Layer 5 of a small transformer language model trained on English Wikipedia (9 layers, counted from 0, width 96).
A neuron's activation on a vector x is SiLU(gate . x) times (in . x), where the dot is the dot product.

Input weights of the MLP neurons that the questions are about. A number n stands for (n - 500) times 0.00063.
n3 gate: 553 590 683 312 360 548 352 487 697 618 337 521 420 574 350 548 491 513 278 414 650 210 360 647 442 773 446 355 691 679 714 676 576 251 477 482 225 584 664 697 533 543 414 526 644 669 589 444 734 733 553 561 360 586 368 664 752 324 517 673 666 628 548 290 645 538 487 561 713 664 289 587 711 456 555 734 648 298 482 525 570 342 433 731 445 399 740 447 642 324 618 641 540 577 548 254
n5 gate: 509 491 280 558 410 338 311 195 415 355 736 565 514 559 277 351 729 612 551 438 578 463 355 708 445 433 407 368 383 314 400 285 373 415 495 450 420 934 548 694 543 650 420 327 473 342 495 562 553 291 352 491 432 767 377 537 385 407 697 621 436 646 715 370 228 342 751 522 437 522 671 536 478 669 425 537 171 471 394 457 696 605 412 295 429 428 399 330 398 201 500 518 973 531 450 441
n21 gate: 509 640 280 442 328 509 307 446 330 355 580 656 648 500 218 193 509 546 417 500 340 671 504 458 404 208 328 377 406 360 676 299 772 538 463 554 380 546 605 486 384 597 727 500 694 808 362 509 566 505 154 455 590 439 795 413 597 425 596 205 616 514 504 338 242 439 413 594 338 549 220 725 563 441 364 653 342 476 193 357 377 523 727 513 816 319 505 652 496 500 439 441 316 620 495 605
n33 gate: 653 473 335 393 748 626 559 189 467 600 530 500 607 322 645 517 612 621 646 672 425 295 606 602 390 452 375 395 721 286 509 518 475 622 446 579 543 918 786 554 533 436 611 158 570 648 513 748 534 566 460 469 400 473 453 624 521 436 588 267 471 548 526 808 559 263 368 530 787 371 614 617 435 465 458 473 614 739 712 642 353 443 255 777 550 535 593 300 376 741 424 619 438 376 548 373
n45 gate: 362 402 963 458 431 521 554 598 569 509 572 430 684 714 487 406 270 579 831 411 535 509 354 818 687 530 676 483 462 272 792 196 417 447 522 560 479 517 591 465 624 650 584 614 539 484 526 794 538 375 316 444 401 318 704 635 429 487 699 250 439 560 653 460 473 375 383 479 517 403 234 726 614 530 450 509 454 334 474 479 548 668 408 752 710 440 404 439 568 656 326 478 670 685 565 548
n48 gate: 636 282 564 418 561 258 763 356 496 308 684 312 309 640 434 575 366 514 676 265 547 314 600 671 547 449 390 218 259 552 608 357 518 442 712 308 573 627 640 596 430 732 427 564 327 155 462 404 391 336 543 374 542 800 414 471 600 353 599 421 261 571 264 667 359 568 297 579 584 528 663 537 703 636 750 332 554 204 775 343 513 373 777 572 466 463 548 243 463 334 689 542 737 628 223 458
n58 gate: 439 441 593 547 470 803 348 301 451 408 560 441 397 752 601 504 556 330 721 242 452 731 602 537 668 720 580 680 669 387 522 237 335 310 442 622 504 496 399 562 189 318 581 551 426 368 536 402 716 386 709 574 457 536 576 775 730 304 420 616 562 509 625 540 374 644 544 712 353 315 521 755 672 469 360 518 530 215 474 567 557 277 429 316 473 348 802 371 367 607 647 535 575 479 815 474
n60 gate: 477 528 487 371 527 622 416 554 521 291 826 670 323 419 550 514 441 514 214 567 353 630 615 423 399 694 640 537 248 655 396 534 526 547 486 250 344 335 290 867 485 716 812 580 722 590 352 300 187 696 426 414 346 312 324 375 726 504 610 374 448 390 711 565 444 408 299 599 256 594 592 351 451 436 553 285 658 573 583 578 393 555 342 640 642 391 565 879 473 433 666 623 689 576 728 564
n73 gate: 513 665 516 529 471 546 406 271 551 479 446 371 564 283 441 575 392 715 513 318 415 547 455 539 593 512 337 500 650 189 659 496 533 765 504 525 405 306 625 273 420 516 340 237 429 611 342 500 341 517 359 521 902 496 622 402 451 615 896 546 639 673 575 556 530 581 669 729 333 707 796 379 703 530 374 573 374 397 615 480 492 475 534 544 386 601 632 457 368 760 637 479 423 410 247 437
n81 gate: 353 385 531 275 457 303 596 300 571 575 547 515 695 318 504 737 634 419 528 539 504 662 415 385 424 771 346 795 586 345 595 404 412 525 602 357 360 504 359 302 551 411 403 461 456 354 258 395 627 401 556 421 409 311 546 488 585 698 378 398 447 412 484 447 401 780 560 461 760 480 676 370 434 612 639 284 515 594 749 383 552 580 690 382 611 401 472 492 582 613 630 656 625 504 520 823
n134 gate: 538 425 496 679 415 618 463 542 388 470 337 688 413 250 577 212 513 408 314 676 358 170 765 456 599 378 618 282 622 393 449 477 698 332 395 688 383 414 611 539 278 492 613 483 355 460 552 637 438 141 132 555 441 456 657 517 716 683 307 572 577 419 466 382 615 599 556 699 521 651 455 462 639 346 661 395 381 386 560 516 692 654 300 664 584 619 249 548 408 303 631 479 586 421 658 427
n170 gate: 439 438 294 441 423 359 764 350 451 746 530 641 425 530 522 625 406 478 408 530 330 579 500 694 434 752 487 465 427 656 431 322 508 370 620 405 508 191 537 654 638 424 712 386 849 272 597 377 957 431 351 435 418 388 647 439 593 623 450 696 304 396 487 513 554 542 487 239 607 670 696 521 483 318 546 433 400 500 666 500 338 426 487 882 518 530 513 526 381 390 375 530 325 445 487 821
n221 gate: 396 464 383 567 380 171 362 602 395 634 504 331 381 564 340 577 470 319 526 199 357 346 492 496 635 641 553 504 547 474 685 760 521 755 553 383 390 552 712 540 716 450 432 403 453 345 544 816 529 638 539 319 831 389 626 224 143 276 579 496 443 145 555 161 487 400 504 406 359 296 633 444 407 387 400 611 367 375 535 405 589 569 359 479 648 414 597 561 394 432 533 491 308 567 461 587
n3 in: 405 463 357 469 468 346 404 622 731 726 266 736 321 472 488 662 496 366 488 469 644 569 620 351 428 563 537 544 728 401 797 601 496 377 525 468 508 544 622 476 656 419 625 368 555 361 371 418 565 528 399 222 694 578 697 871 721 364 431 649 417 444 590 362 829 696 380 413 638 520 488 551 527 508 354 439 473 479 468 398 534 516 350 469 595 385 698 496 742 441 397 600 327 648 404 596
n5 in: 456 532 440 611 583 339 432 496 763 286 401 345 500 374 628 544 288 608 571 504 518 487 496 508 403 396 818 733 634 465 220 329 407 568 599 408 363 262 466 831 463 683 307 457 343 508 438 436 436 680 518 583 605 111 419 393 351 461 475 699 488 694 842 491 563 284 667 448 400 245 623 470 539 724 449 540 559 669 602 592 492 777 281 365 331 531 393 389 577 311 770 681 465 436 645 368
n21 in: 470 313 303 500 556 718 396 466 350 500 399 562 341 599 548 363 346 469 391 661 591 504 554 318 583 573 721 626 696 672 427 199 462 558 478 353 344 439 388 491 550 663 593 783 517 500 553 272 713 530 570 448 620 647 395 447 693 534 396 543 177 465 739 500 63 821 491 637 547 305 250 551 419 695 433 469 287 463 500 418 306 720 681 533 383 513 636 623 492 483 363 374 268 428 361 600
n33 in: 360 347 376 555 365 437 403 587 395 528 547 634 765 774 464 297 583 565 617 638 383 451 477 552 714 496 627 300 358 676 636 749 558 347 303 396 343 363 392 720 411 391 508 633 484 598 488 317 612 380 321 707 504 434 527 650 539 633 592 602 534 356 729 557 744 639 343 623 615 524 400 472 284 572 616 418 504 624 318 412 747 704 496 519 371 691 382 662 371 469 419 564 694 535 340 372
n45 in: 516 475 564 351 361 716 249 447 504 553 476 323 571 398 508 598 695 622 658 241 363 433 568 535 488 293 441 529 447 627 533 582 615 389 234 685 649 525 666 638 601 568 323 560 250 519 132 468 548 661 663 340 610 436 357 717 400 392 686 447 500 380 727 806 470 699 603 553 557 334 635 321 621 479 512 298 579 443 247 645 504 451 513 662 654 426 717 412 601 536 449 550 409 343 471 298
n48 in: 728 432 636 474 687 444 445 730 590 483 556 466 424 426 535 718 535 374 336 422 421 554 602 344 420 695 599 623 483 277 609 324 564 464 419 548 685 390 517 616 761 513 582 530 775 508 496 449 534 417 384 465 509 387 470 380 479 483 374 33 483 122 569 723 726 508 350 739 261 504 741 643 440 478 683 491 508 566 385 266 787 491 773 559 600 579 549 669 466 672 235 707 708 573 685 478
n58 in: 392 461 665 447 649 467 484 319 597 737 610 492 657 533 371 607 603 602 542 631 508 398 512 624 244 447 645 437 706 595 537 461 568 577 359 687 814 722 524 246 677 593 394 516 508 633 783 804 456 500 724 483 674 547 589 382 508 577 264 410 429 354 677 742 616 436 550 241 678 484 484 681 696 796 524 372 456 478 374 385 629 696 322 532 630 508 420 205 402 431 480 554 420 366 408 508
n60 in: 570 505 606 577 583 696 551 587 599 671 564 416 290 744 412 531 782 554 513 422 571 621 453 611 460 426 222 430 582 347 640 532 385 359 690 237 650 332 395 330 509 636 212 603 671 186 589 466 691 430 611 500 574 301 500 309 577 727 188 431 641 399 695 478 681 479 707 609 635 366 326 683 353 504 228 415 458 509 624 801 438 395 675 626 336 631 433 696 582 315 390 553 442 474 733 504
n73 in: 487 522 236 635 560 363 592 637 464 582 538 463 773 440 418 629 543 359 352 568 370 496 684 560 600 406 248 708 432 552 522 327 542 330 842 582 496 756 338 689 330 697 377 390 543 293 364 487 362 522 465 556 380 398 437 658 492 542 434 449 818 387 278 698 736 554 660 320 539 640 600 325 275 686 517 261 808 652 461 245 334 431 535 413 567 478 364 605 470 254 711 500 504 605 422 387
n81 in: 492 785 541 721 298 378 333 618 414 584 583 724 461 702 758 290 470 402 345 323 454 707 232 521 686 473 747 585 553 339 397 629 392 567 461 373 440 766 360 336 459 612 444 399 573 482 469 552 392 523 671 607 557 302 310 395 455 414 411 330 420 465 576 328 563 233 330 625 603 621 548 698 530 442 407 512 504 553 663 551 471 519 504 471 600 626 367 519 376 594 467 419 570 504 592 604
n134 in: 564 576 393 653 116 391 598 491 608 454 617 601 270 349 477 555 527 608 663 595 569 289 580 328 690 495 627 758 195 711 339 451 785 405 614 26 428 324 513 486 187 308 536 428 601 565 318 675 571 385 771 358 335 381 580 645 473 428 575 654 470 241 791 486 552 567 445 468 413 695 393 532 600 832 558 608 451 510 421 439 530 495 472 460 495 404 654 710 257 401 800 634 570 608 329 634
n170 in: 584 703 674 504 425 512 281 529 680 346 623 440 658 679 433 646 268 616 585 558 546 436 638 496 255 537 466 227 334 412 383 769 601 539 401 588 398 513 576 329 393 423 484 680 392 579 224 533 301 546 598 775 400 733 395 704 622 668 524 496 488 500 640 654 699 779 689 492 529 636 734 351 619 571 682 560 456 428 479 508 480 743 402 564 735 546 440 602 492 451 637 639 288 386 760 315
n221 in: 387 297 403 373 808 458 691 372 469 855 500 476 543 554 757 546 653 217 271 430 681 372 431 500 627 347 449 601 363 613 370 403 334 470 466 508 397 576 383 615 553 447 365 414 496 571 415 332 630 555 423 571 542 591 196 173 455 394 536 322 504 538 330 628 587 480 290 388 400 364 431 284 562 180 374 380 544 455 343 568 657 320 675 355 478 613 172 411 549 619 548 306 610 475 542 609

Each question shows a token from some text and the vector x that enters the MLP there. A number n stands for (n - 500) times 0.015.

",": 555 660 441 530 660 580 458 533 605 624 421 575 400 704 580 446 549 541 543 591 436 617 446 482 508 656 517 396 332 534 504 464 472 497 432 450 496 593 426 413 497 539 439 438 441 384 528 595 468 545 543 516 316 459 393 575 307 501 494 603 476 651 379 482 511 573 445 479 445 372 554 499 530 564 521 449 524 349 561 540 494 494 532 226 428 601 526 613 474 488 455 603 510 497 512 505
Which of these neurons fires most? n45

"al": 410 437 371 532 619 468 353 751 482 545 626 536 584 398 652 305 557 527 509 573 539 594 669 578 456 439 332 459 452 477 646 554 369 491 523 458 485 563 530 530 453 525 431 402 498 439 462 563 531 589 448 376 578 632 284 439 266 530 549 363 547 618 589 532 499 384 410 595 472 494 487 479 414 564 412 597 352 389 348 517 535 593 471 432 331 411 546 460 364 495 320 607 434 549 554 528
Which two neurons fire most, strongest first? n221, n33

"k": 603 608 390 551 510 525 350 481 500 634 389 481 610 490 612 540 504 446 687 673 598 629 581 507 580 541 507 525 419 583 603 598 471 570 609 538 524 603 357 386 460 436 564 484 624 348 429 577 382 607 307 693 339 499 521 478 435 489 661 490 391 618 691 552 479 343 466 518 584 589 528 397 423 635 569 478 456 276 476 545 598 602 393 384 457 479 554 544 557 436 366 517 489 460 509 378
Which of these neurons fires most? n33

" K": 496 491 477 415 563 568 394 459 686 661 408 555 441 456 449 506 533 511 659 620 541 770 533 479 505 605 487 539 423 567 485 733 527 515 562 465 570 454 404 488 451 519 436 548 373 480 492 576 554 588 499 592 461 465 456 583 493 517 507 468 529 476 442 597 505 465 535 451 478 546 510 604 557 457 508 495 479 427 535 497 670 508 635 384 551 720 571 490 500 400 435 525 565 508 467 494
The three highest activations, in order: n21, n58, n5

" th": 600 541 364 384 408 532 502 565 662 370 420 346 565 416 624 460 526 425 651 624 408 604 461 578 373 696 524 564 371 538 671 525 346 520 596 448 486 532 614 481 397 488 552 448 428 573 554 576 590 429 491 490 580 379 607 495 500 527 605 512 628 577 495 525 521 464 666 471 571 468 360 412 407 367 559 356 417 448 435 563 363 518 671 513 496 614 586 477 649 482 451 376 545 481 387 352
The most active neuron and its activation: n45, at about 0.52

"o": 796 568 429 521 522 520 453 567 571 612 716 451 696 498 507 356 506 390 470 421 608 613 522 500 508 455 556 513 389 472 587 530 549 516 604 753 583 431 550 473 438 426 549 473 521 530 469 633 713 554 467 429 567 495 438 486 508 356 563 553 459 545 386 637 635 421 545 420 622 576 476 503 437 537 594 329 586 533 255 580 452 536 602 312 544 721 505 602 576 524 554 408 514 518 502 621
Which of these neurons fires most? n5

"c": 496 433 295 586 417 384 425 632 558 448 642 446 524 521 528 602 387 564 606 453 434 600 606 488 416 580 437 516 335 546 512 561 558 542 470 341 525 561 514 401 349 604 619 489 675 458 589 473 693 398 644 405 400 471 651 462 440 326 530 573 537 495 518 562 464 400 490 515 420 642 603 491 437 303 359 500 526 284 545 533 619 728 529 556 543 607 497 423 431 495 581 556 432 604 470 457
Which of these neurons fires most? n170

"ar": 653 521 433 465 526 398 533 605 553 642 402 341 537 340 473 460 385 575 462 541 432 473 602 563 435 565 442 375 418 555 603 538 501 450 566 534 574 346 496 445 517 677 415 306 359 467 487 590 558 417 528 523 386 575 632 389 324 661 582 372 446 594 706 603 527 446 672 507 493 403 446 560 528 443 643 500 603 348 460 430 463 523 519 570 494 653 602 488 600 515 411 665 571 664 631 637
The most active neuron and its activation: n48, at about 1.8

"ce": 539 549 382 466 592 591 525 509 515 546 521 503 549 467 604 515 307 434 611 408 542 582 387 636 421 637 530 494 570 470 708 470 435 457 542 540 414 574 518 307 469 415 492 459 699 343 450 570 505 481 558 351 416 432 704 483 483 506 389 583 281 570 347 534 542 342 357 541 433 555 491 308 420 538 653 469 576 341 434 629 463 433 465 276 437 478 478 614 402 383 591 583 420 481 588 399
Which of these neurons fires most? n21

"==": 471 418 357 423 523 494 442 461 686 480 368 693 517 437 613 464 622 626 549 569 500 539 686 813 565 468 485 651 488 490 398 398 493 449 417 597 506 380 600 449 489 649 481 545 666 580 502 511 576 442 576 404 439 406 299 386 581 561 460 543 537 592 450 435 620 793 524 462 659 422 377 478 393 485 347 546 501 444 439 577 349 449 494 452 368 488 446 478 412 702 475 675 402 427 449 301
The three highest activations, in order: n33, n3, n48

" H": 592 510 381 428 503 502 475 585 624 401 441 524 365 397 540 411 439 530 587 571 418 684 612 501 376 708 560 454 479 580 509 721 543 479 537 522 603 432 628 593 451 533 538 512 442 631 536 479 591 515 526 486 421 387 486 459 412 575 504 547 487 623 399 572 514 451 506 502 422 519 535 476 499 454 567 528 325 415 511 545 424 568 514 327 441 736 456 439 616 444 565 386 568 581 416 516
The most active neuron and its activation: n58, at about 0.37

".": 593 590 379 347 403 625 442 649 598 508 736 600 506 553 596 671 497 582 505 460 548 428 601 723 478 646 501 503 515 524 571 465 351 427 540 533 564 583 553 485 540 629 388 497 596 550 659 450 492 565 373 523 360 545 547 254 384 435 449 709 420 434 344 527 609 664 492 418 552 478 446 567 352 482 589 552 394 458 613 518 355 591 523 413 507 605 660 622 483 357 608 535 460 514 506 452
Which of these neurons fires most? n170

"n": 394 471 562 428 553 723 419 439 607 650 490 605 530 465 450 533 526 653 537 463 425 662 660 347 349 584 487 509 544 576 277 533 534 423 466 567 614 468 389 395 400 486 514 504 346 586 448 562 740 480 648 462 398 552 361 526 420 485 572 573 415 513 402 433 477 410 447 447 569 600 337 325 500 600 557 455 572 483 441 354 598 533 473 472 489 588 527 374 706 435 358 534 470 438 595 514
The most active neuron and its activation: n58, at about 0.8

" to": 610 705 400 470 526 574 430 735 671 614 320 556 535 480 620 574 425 604 513 587 533 506 514 564 539 514 587 525 463 474 551 567 568 574 563 463 557 410 504 397 523 591 486 362 622 530 507 591 454 461 626 420 350 425 546 369 465 519 533 320 387 564 531 381 404 723 422 447 468 354 589 491 523 324 562 356 431 341 388 632 355 299 475 353 421 548 647 528 504 464 585 470 474 439 596 589
Which of these neurons fires most? n60

"iv": 568 500 500 407 536 498 435 322 608 703 294 549 561 515 560 505 443 430 681 550 612 631 556 491 393 497 516 557 471 560 544 527 660 608 642 385 489 487 393 515 408 564 626 565 280 513 378 428 619 753 570 413 509 399 537 431 479 475 446 531 675 675 348 616 474 591 424 435 438 564 527 441 518 461 283 396 491 470 428 437 474 654 437 385 570 568 499 324 485 499 414 512 475 537 462 716
The most active neuron and its activation: n48, at about 0.5

" a": 674 691 425 518 653 562 545 473 464 524 579 519 618 472 496 564 423 547 627 543 496 669 500 637 448 534 465 371 285 422 584 632 508 449 655 623 444 406 570 412 558 579 361 419 524 538 547 523 605 417 578 534 461 324 444 430 405 494 412 479 559 603 503 434 479 570 602 484 569 408 542 394 597 502 674 476 427 485 464 519 363 484 484 421 543 658 467 508 559 576 515 474 402 626 618 467
Which of these neurons fires most? n170

"pp": 490 615 473 543 568 600 357 559 746 523 394 511 538 398 461 448 644 440 651 613 521 546 573 593 560 510 384 540 425 612 529 412 691 433 474 527 735 594 334 354 503 476 543 423 351 407 603 368 393 456 513 504 439 475 504 390 540 538 473 484 434 465 274 510 489 337 578 613 517 567 629 364 350 387 493 529 695 392 419 628 472 570 570 508 509 411 572 548 507 550 366 501 492 587 344 564
The most active neuron and its activation: n5, at about 0.67

"\"": 551 607 565 505 430 542 503 526 591 496 525 421 369 469 581 534 539 479 560 566 565 661 642 711 455 608 444 431 575 466 714 463 492 535 462 594 400 549 528 457 493 470 401 423 579 488 617 563 429 492 440 423 352 451 628 481 418 397 550 562 320 512 386 550 537 490 452 571 409 515 592 402 230 548 716 486 377 406 567 570 632 504 545 310 377 551 464 720 377 354 594 451 500 445 449 584
Which of these neurons fires most? n48

" on": 560 600 488 508 621 473 266 655 529 604 514 510 655 503 609 469 514 629 568 611 384 469 604 478 464 384 582 504 495 403 559 440 423 395 616 512 527 515 534 455 404 469 464 333 490 455 625 547 575 453 430 520 263 468 667 413 300 486 499 435 537 447 621 422 484 606 295 649 409 386 435 416 511 483 573 538 375 472 556 511 370 352 533 407 474 663 585 590 581 532 418 436 534 375 442 541
Which of these neurons fires most? n33

"ot": 511 561 263 504 585 593 506 662 459 541 409 526 596 373 485 482 393 488 583 707 545 614 628 554 428 404 485 486 483 575 557 544 482 438 603 485 570 617 324 382 457 467 564 409 575 426 481 594 533 565 621 440 469 555 399 310 582 457 521 391 400 659 529 436 406 491 497 569 581 538 518 422 597 572 442 408 373 483 331 591 792 380 494 282 478 541 416 500 508 514 443 405 372 556 515 420
Which of these neurons fires most? n21

"e": 546 556 377 613 544 675 517 646 442 435 708 464 587 430 645 419 353 468 497 495 583 525 470 487 358 506 486 516 565 449 619 492 458 594 513 541 485 436 450 412 405 374 357 437 532 353 414 641 553 515 546 582 447 432 369 515 286 502 682 552 393 818 401 580 498 457 461 564 367 570 560 487 402 490 654 453 548 411 477 610 526 607 551 245 397 565 488 548 348 356 672 555 425 560 498 502
The three highest activations, in order: n73, n5, n3

"0": 644 565 546 489 577 496 477 478 546 650 700 547 567 488 611 479 410 527 587 614 430 598 389 597 584 573 477 567 420 463 590 467 412 517 467 402 547 612 420 358 592 647 556 451 360 549 401 561 424 661 439 492 287 386 500 429 377 460 435 467 334 404 401 493 529 450 431 517 574 502 414 424 428 549 618 524 395 506 339 360 681 610 572 405 291 522 399 602 394 464 634 607 456 409 585 604
The most active neuron and its activation: n81, at about 3.4

" d": 588 539 370 340 399 511 548 631 728 456 325 482 513 413 615 478 578 496 560 538 544 669 565 384 424 492 548 379 487 539 478 562 551 463 447 426 520 535 517 562 351 462 484 395 320 613 555 491 674 480 575 588 518 290 570 436 513 531 366 511 530 652 467 427 599 621 522 527 366 535 416 441 446 507 524 505 512 404 491 452 339 588 552 463 489 728 655 484 518 580 321 475 524 570 544 402
The three highest activations, in order: n3, n221, n134

"F": 511 515 466 450 588 282 476 532 623 517 373 666 504 476 647 499 429 558 613 553 465 494 590 490 528 440 498 515 561 442 600 594 455 588 432 488 536 600 554 588 518 580 524 386 404 540 531 530 371 471 496 408 309 339 499 568 479 430 460 685 524 558 480 632 500 373 470 607 623 499 485 489 415 546 485 632 586 386 358 511 730 435 580 246 423 527 553 357 577 678 444 603 467 361 406 448
Which of these neurons fires most? n33

"um": 451 510 575 486 551 563 521 590 480 462 531 631 546 397 499 525 338 587 610 565 526 626 577 689 474 537 448 532 420 406 649 555 462 444 583 403 495 400 480 517 585 372 498 350 444 483 568 591 676 543 502 368 391 503 441 450 613 369 486 468 297 657 582 498 531 298 401 540 476 450 633 410 388 608 579 480 508 250 449 654 498 405 374 353 428 510 492 553 286 534 599 448 567 398 592 591
The most active neuron and its activation: n5, at about 0.56

" n": 543 517 529 514 445 761 420 514 458 630 331 487 537 365 657 625 573 732 548 663 439 676 699 419 436 606 600 507 414 419 432 462 414 467 525 449 587 469 424 585 394 522 422 455 351 530 613 572 479 485 592 431 427 427 427 448 415 366 547 486 540 530 368 482 629 427 519 583 517 570 431 412 474 457 522 546 481 440 402 519 521 552 621 502 619 660 508 543 573 575 513 389 501 463 543 427
The most active neuron and its activation: n3, at about 0.34

" de": 699 615 377 432 525 573 473 541 408 405 424 446 612 645 476 531 464 584 519 583 400 613 474 444 583 403 590 341 432 416 602 588 468 443 500 382 552 472 609 499 423 514 518 275 415 542 420 423 526 483 675 509 495 497 484 508 456 466 509 560 561 650 350 611 540 545 431 571 530 484 548 399 494 473 463 387 599 515 454 575 364 611 451 258 490 746 585 567 525 469 400 546 536 593 667 422
Which of these neurons fires most? n33

" of": 517 494 532 571 604 596 449 655 582 487 486 649 560 626 633 455 523 648 547 550 523 477 628 495 509 624 616 398 523 542 644 583 527 530 549 427 543 521 519 449 522 635 510 318 620 458 592 616 461 465 507 421 315 459 458 548 367 602 523 360 422 588 554 541 576 593 399 603 433 338 563 423 566 451 637 445 461 443 429 692 391 476 453 239 450 579 669 548 605 482 511 486 515 436 528 366
The three highest activations, in order: n60, n33, n45

" R": 651 508 504 384 529 582 448 595 777 608 430 497 391 460 545 390 465 550 500 504 507 791 442 537 558 593 552 558 530 533 420 665 530 469 566 531 558 516 619 439 410 519 488 502 320 475 519 431 628 547 577 522 503 428 535 586 446 495 431 540 524 535 377 546 498 452 482 517 465 476 516 541 488 535 432 540 491 485 466 501 641 458 635 468 575 700 541 582 506 350 326 496 542 527 479 469
Which of these neurons fires most? n3

"igh": 555 648 423 502 553 338 465 459 536 630 366 655 629 453 427 509 570 488 616 674 574 585 631 546 448 498 459 513 468 633 621 521 389 488 511 462 369 547 480 466 483 492 518 525 469 286 585 426 335 414 477 297 575 593 556 608 517 384 316 487 598 395 562 621 438 349 445 505 415 542 301 397 511 514 603 517 518 501 215 427 627 507 691 354 565 557 461 360 590 475 382 550 501 471 550 496
The most active neuron and its activation: n170, at about 0.24

"an": 611 586 595 444 470 536 503 510 517 705 437 368 472 424 547 262 584 476 522 570 550 551 617 507 442 401 548 583 369 649 476 497 577 578 622 556 529 330 385 227 434 561 418 391 568 576 413 639 483 439 479 460 536 603 560 397 384 484 536 634 411 440 587 520 538 670 413 696 439 688 423 447 459 477 526 505 389 377 487 382 591 566 538 476 637 615 584 567 595 482 565 599 451 460 548 501
The most active neuron and its activation: n134, at about 4.3

" m": 456 563 425 475 452 531 444 587 589 584 440 464 451 500 556 532 610 598 573 575 481 754 673 461 504 526 549 457 387 382 430 537 550 492 566 586 547 502 503 453 480 457 363 354 394 560 540 483 656 554 540 388 496 395 503 476 444 547 454 567 506 570 373 639 569 342 594 536 603 713 360 542 498 482 487 443 539 363 322 586 408 530 494 481 463 772 497 520 546 327 486 488 520 438 594 545
Which of these neurons fires most? n21

"ol": 552 544 618 366 573 641 484 456 540 584 486 512 648 450 534 493 478 517 625 399 422 516 659 388 587 563 567 552 469 616 668 568 519 431 553 501 559 644 535 504 446 622 473 448 434 589 532 637 481 407 524 607 499 360 589 479 416 386 609 580 638 487 546 571 553 424 414 544 258 637 477 603 422 524 494 480 778 522 334 624 515 579 642 584 394 713 553 521 547 473 197 653 515 614 516 603
Which of these neurons fires most? n45

"g": 492 639 399 521 544 537 480 371 589 472 419 396 699 621 523 507 521 493 474 722 502 637 632 497 472 575 466 489 417 565 628 552 562 595 508 638 720 407 465 500 548 550 472 459 494 597 472 290 432 588 497 510 561 391 593 456 583 526 404 511 591 653 431 605 500 218 518 481 568 725 459 395 347 413 487 390 495 346 423 560 437 572 530 590 404 487 632 506 399 382 426 514 428 300 455 494
Which of these neurons fires most? n73

"ag": 754 435 480 591 611 531 396 498 456 581 330 588 657 405 450 544 552 525 485 751 580 599 587 569 350 453 337 408 432 506 497 428 585 589 621 412 594 469 524 570 491 563 314 565 446 510 483 321 481 499 441 570 559 522 653 340 579 555 556 370 533 670 521 404 502 608 633 600 570 641 438 567 598 521 467 448 470 490 403 533 481 447 623 415 348 554 581 420 476 348 305 475 387 460 371 514
Which two neurons fire most, strongest first? n21, n73

" c": 582 626 351 291 457 529 429 641 529 392 480 461 493 470 469 570 503 471 546 594 416 733 564 443 448 572 446 477 458 533 601 538 509 447 414 486 617 486 407 477 407 548 410 465 454 503 591 547 760 431 638 525 350 434 552 517 435 454 439 499 438 510 446 415 498 486 488 507 578 669 447 454 551 388 513 471 575 336 437 600 502 698 556 505 538 757 494 531 498 539 512 476 507 474 503 534
The three highest activations, in order: n170, n5, n221

"ish": 499 469 435 468 747 631 515 452 579 562 481 548 651 442 654 359 433 486 617 621 546 624 528 612 432 484 420 546 510 573 642 556 493 584 569 354 500 577 460 395 535 553 448 427 526 515 276 599 446 523 481 402 479 617 496 558 451 528 394 553 392 618 296 588 434 378 345 437 609 424 478 484 532 420 585 439 607 371 637 502 671 555 523 445 449 565 590 478 472 574 389 574 668 518 502 492
Which of these neurons fires most? n134

"ue": 770 631 455 498 658 376 459 342 341 600 712 489 611 501 537 439 471 538 665 464 459 458 516 571 428 304 645 451 483 527 552 527 356 421 566 344 494 517 241 405 403 495 334 432 400 440 443 447 731 485 474 566 500 482 657 311 453 593 515 560 432 519 507 483 513 513 472 582 537 598 442 415 583 376 597 336 555 484 497 607 477 491 510 370 547 569 438 616 443 505 592 637 435 639 432 566
Which of these neurons fires most? n81

" ex": 504 515 311 445 503 609 510 684 643 544 360 551 520 419 649 443 446 540 542 632 580 514 477 479 509 492 585 395 494 454 475 518 673 399 526 436 504 505 518 469 512 664 536 572 258 444 584 351 725 379 656 326 337 367 452 341 363 428 424 438 599 575 398 564 508 595 500 556 493 794 490 464 398 608 459 487 533 437 552 605 286 507 442 425 506 670 481 614 561 643 472 479 416 459 555 540
Which of these neurons fires most? n58

"ld": 668 444 482 429 551 468 386 626 523 698 341 590 459 446 597 447 412 389 604 585 477 424 581 593 403 370 573 469 498 502 509 483 556 473 677 436 503 340 493 528 520 528 498 445 407 530 625 523 468 520 574 407 438 486 439 309 478 485 553 570 506 659 561 377 358 610 403 266 362 390 524 465 341 328 647 309 417 354 445 447 497 294 530 431 539 451 581 420 456 415 585 497 543 602 558 542
Which of these neurons fires most? n221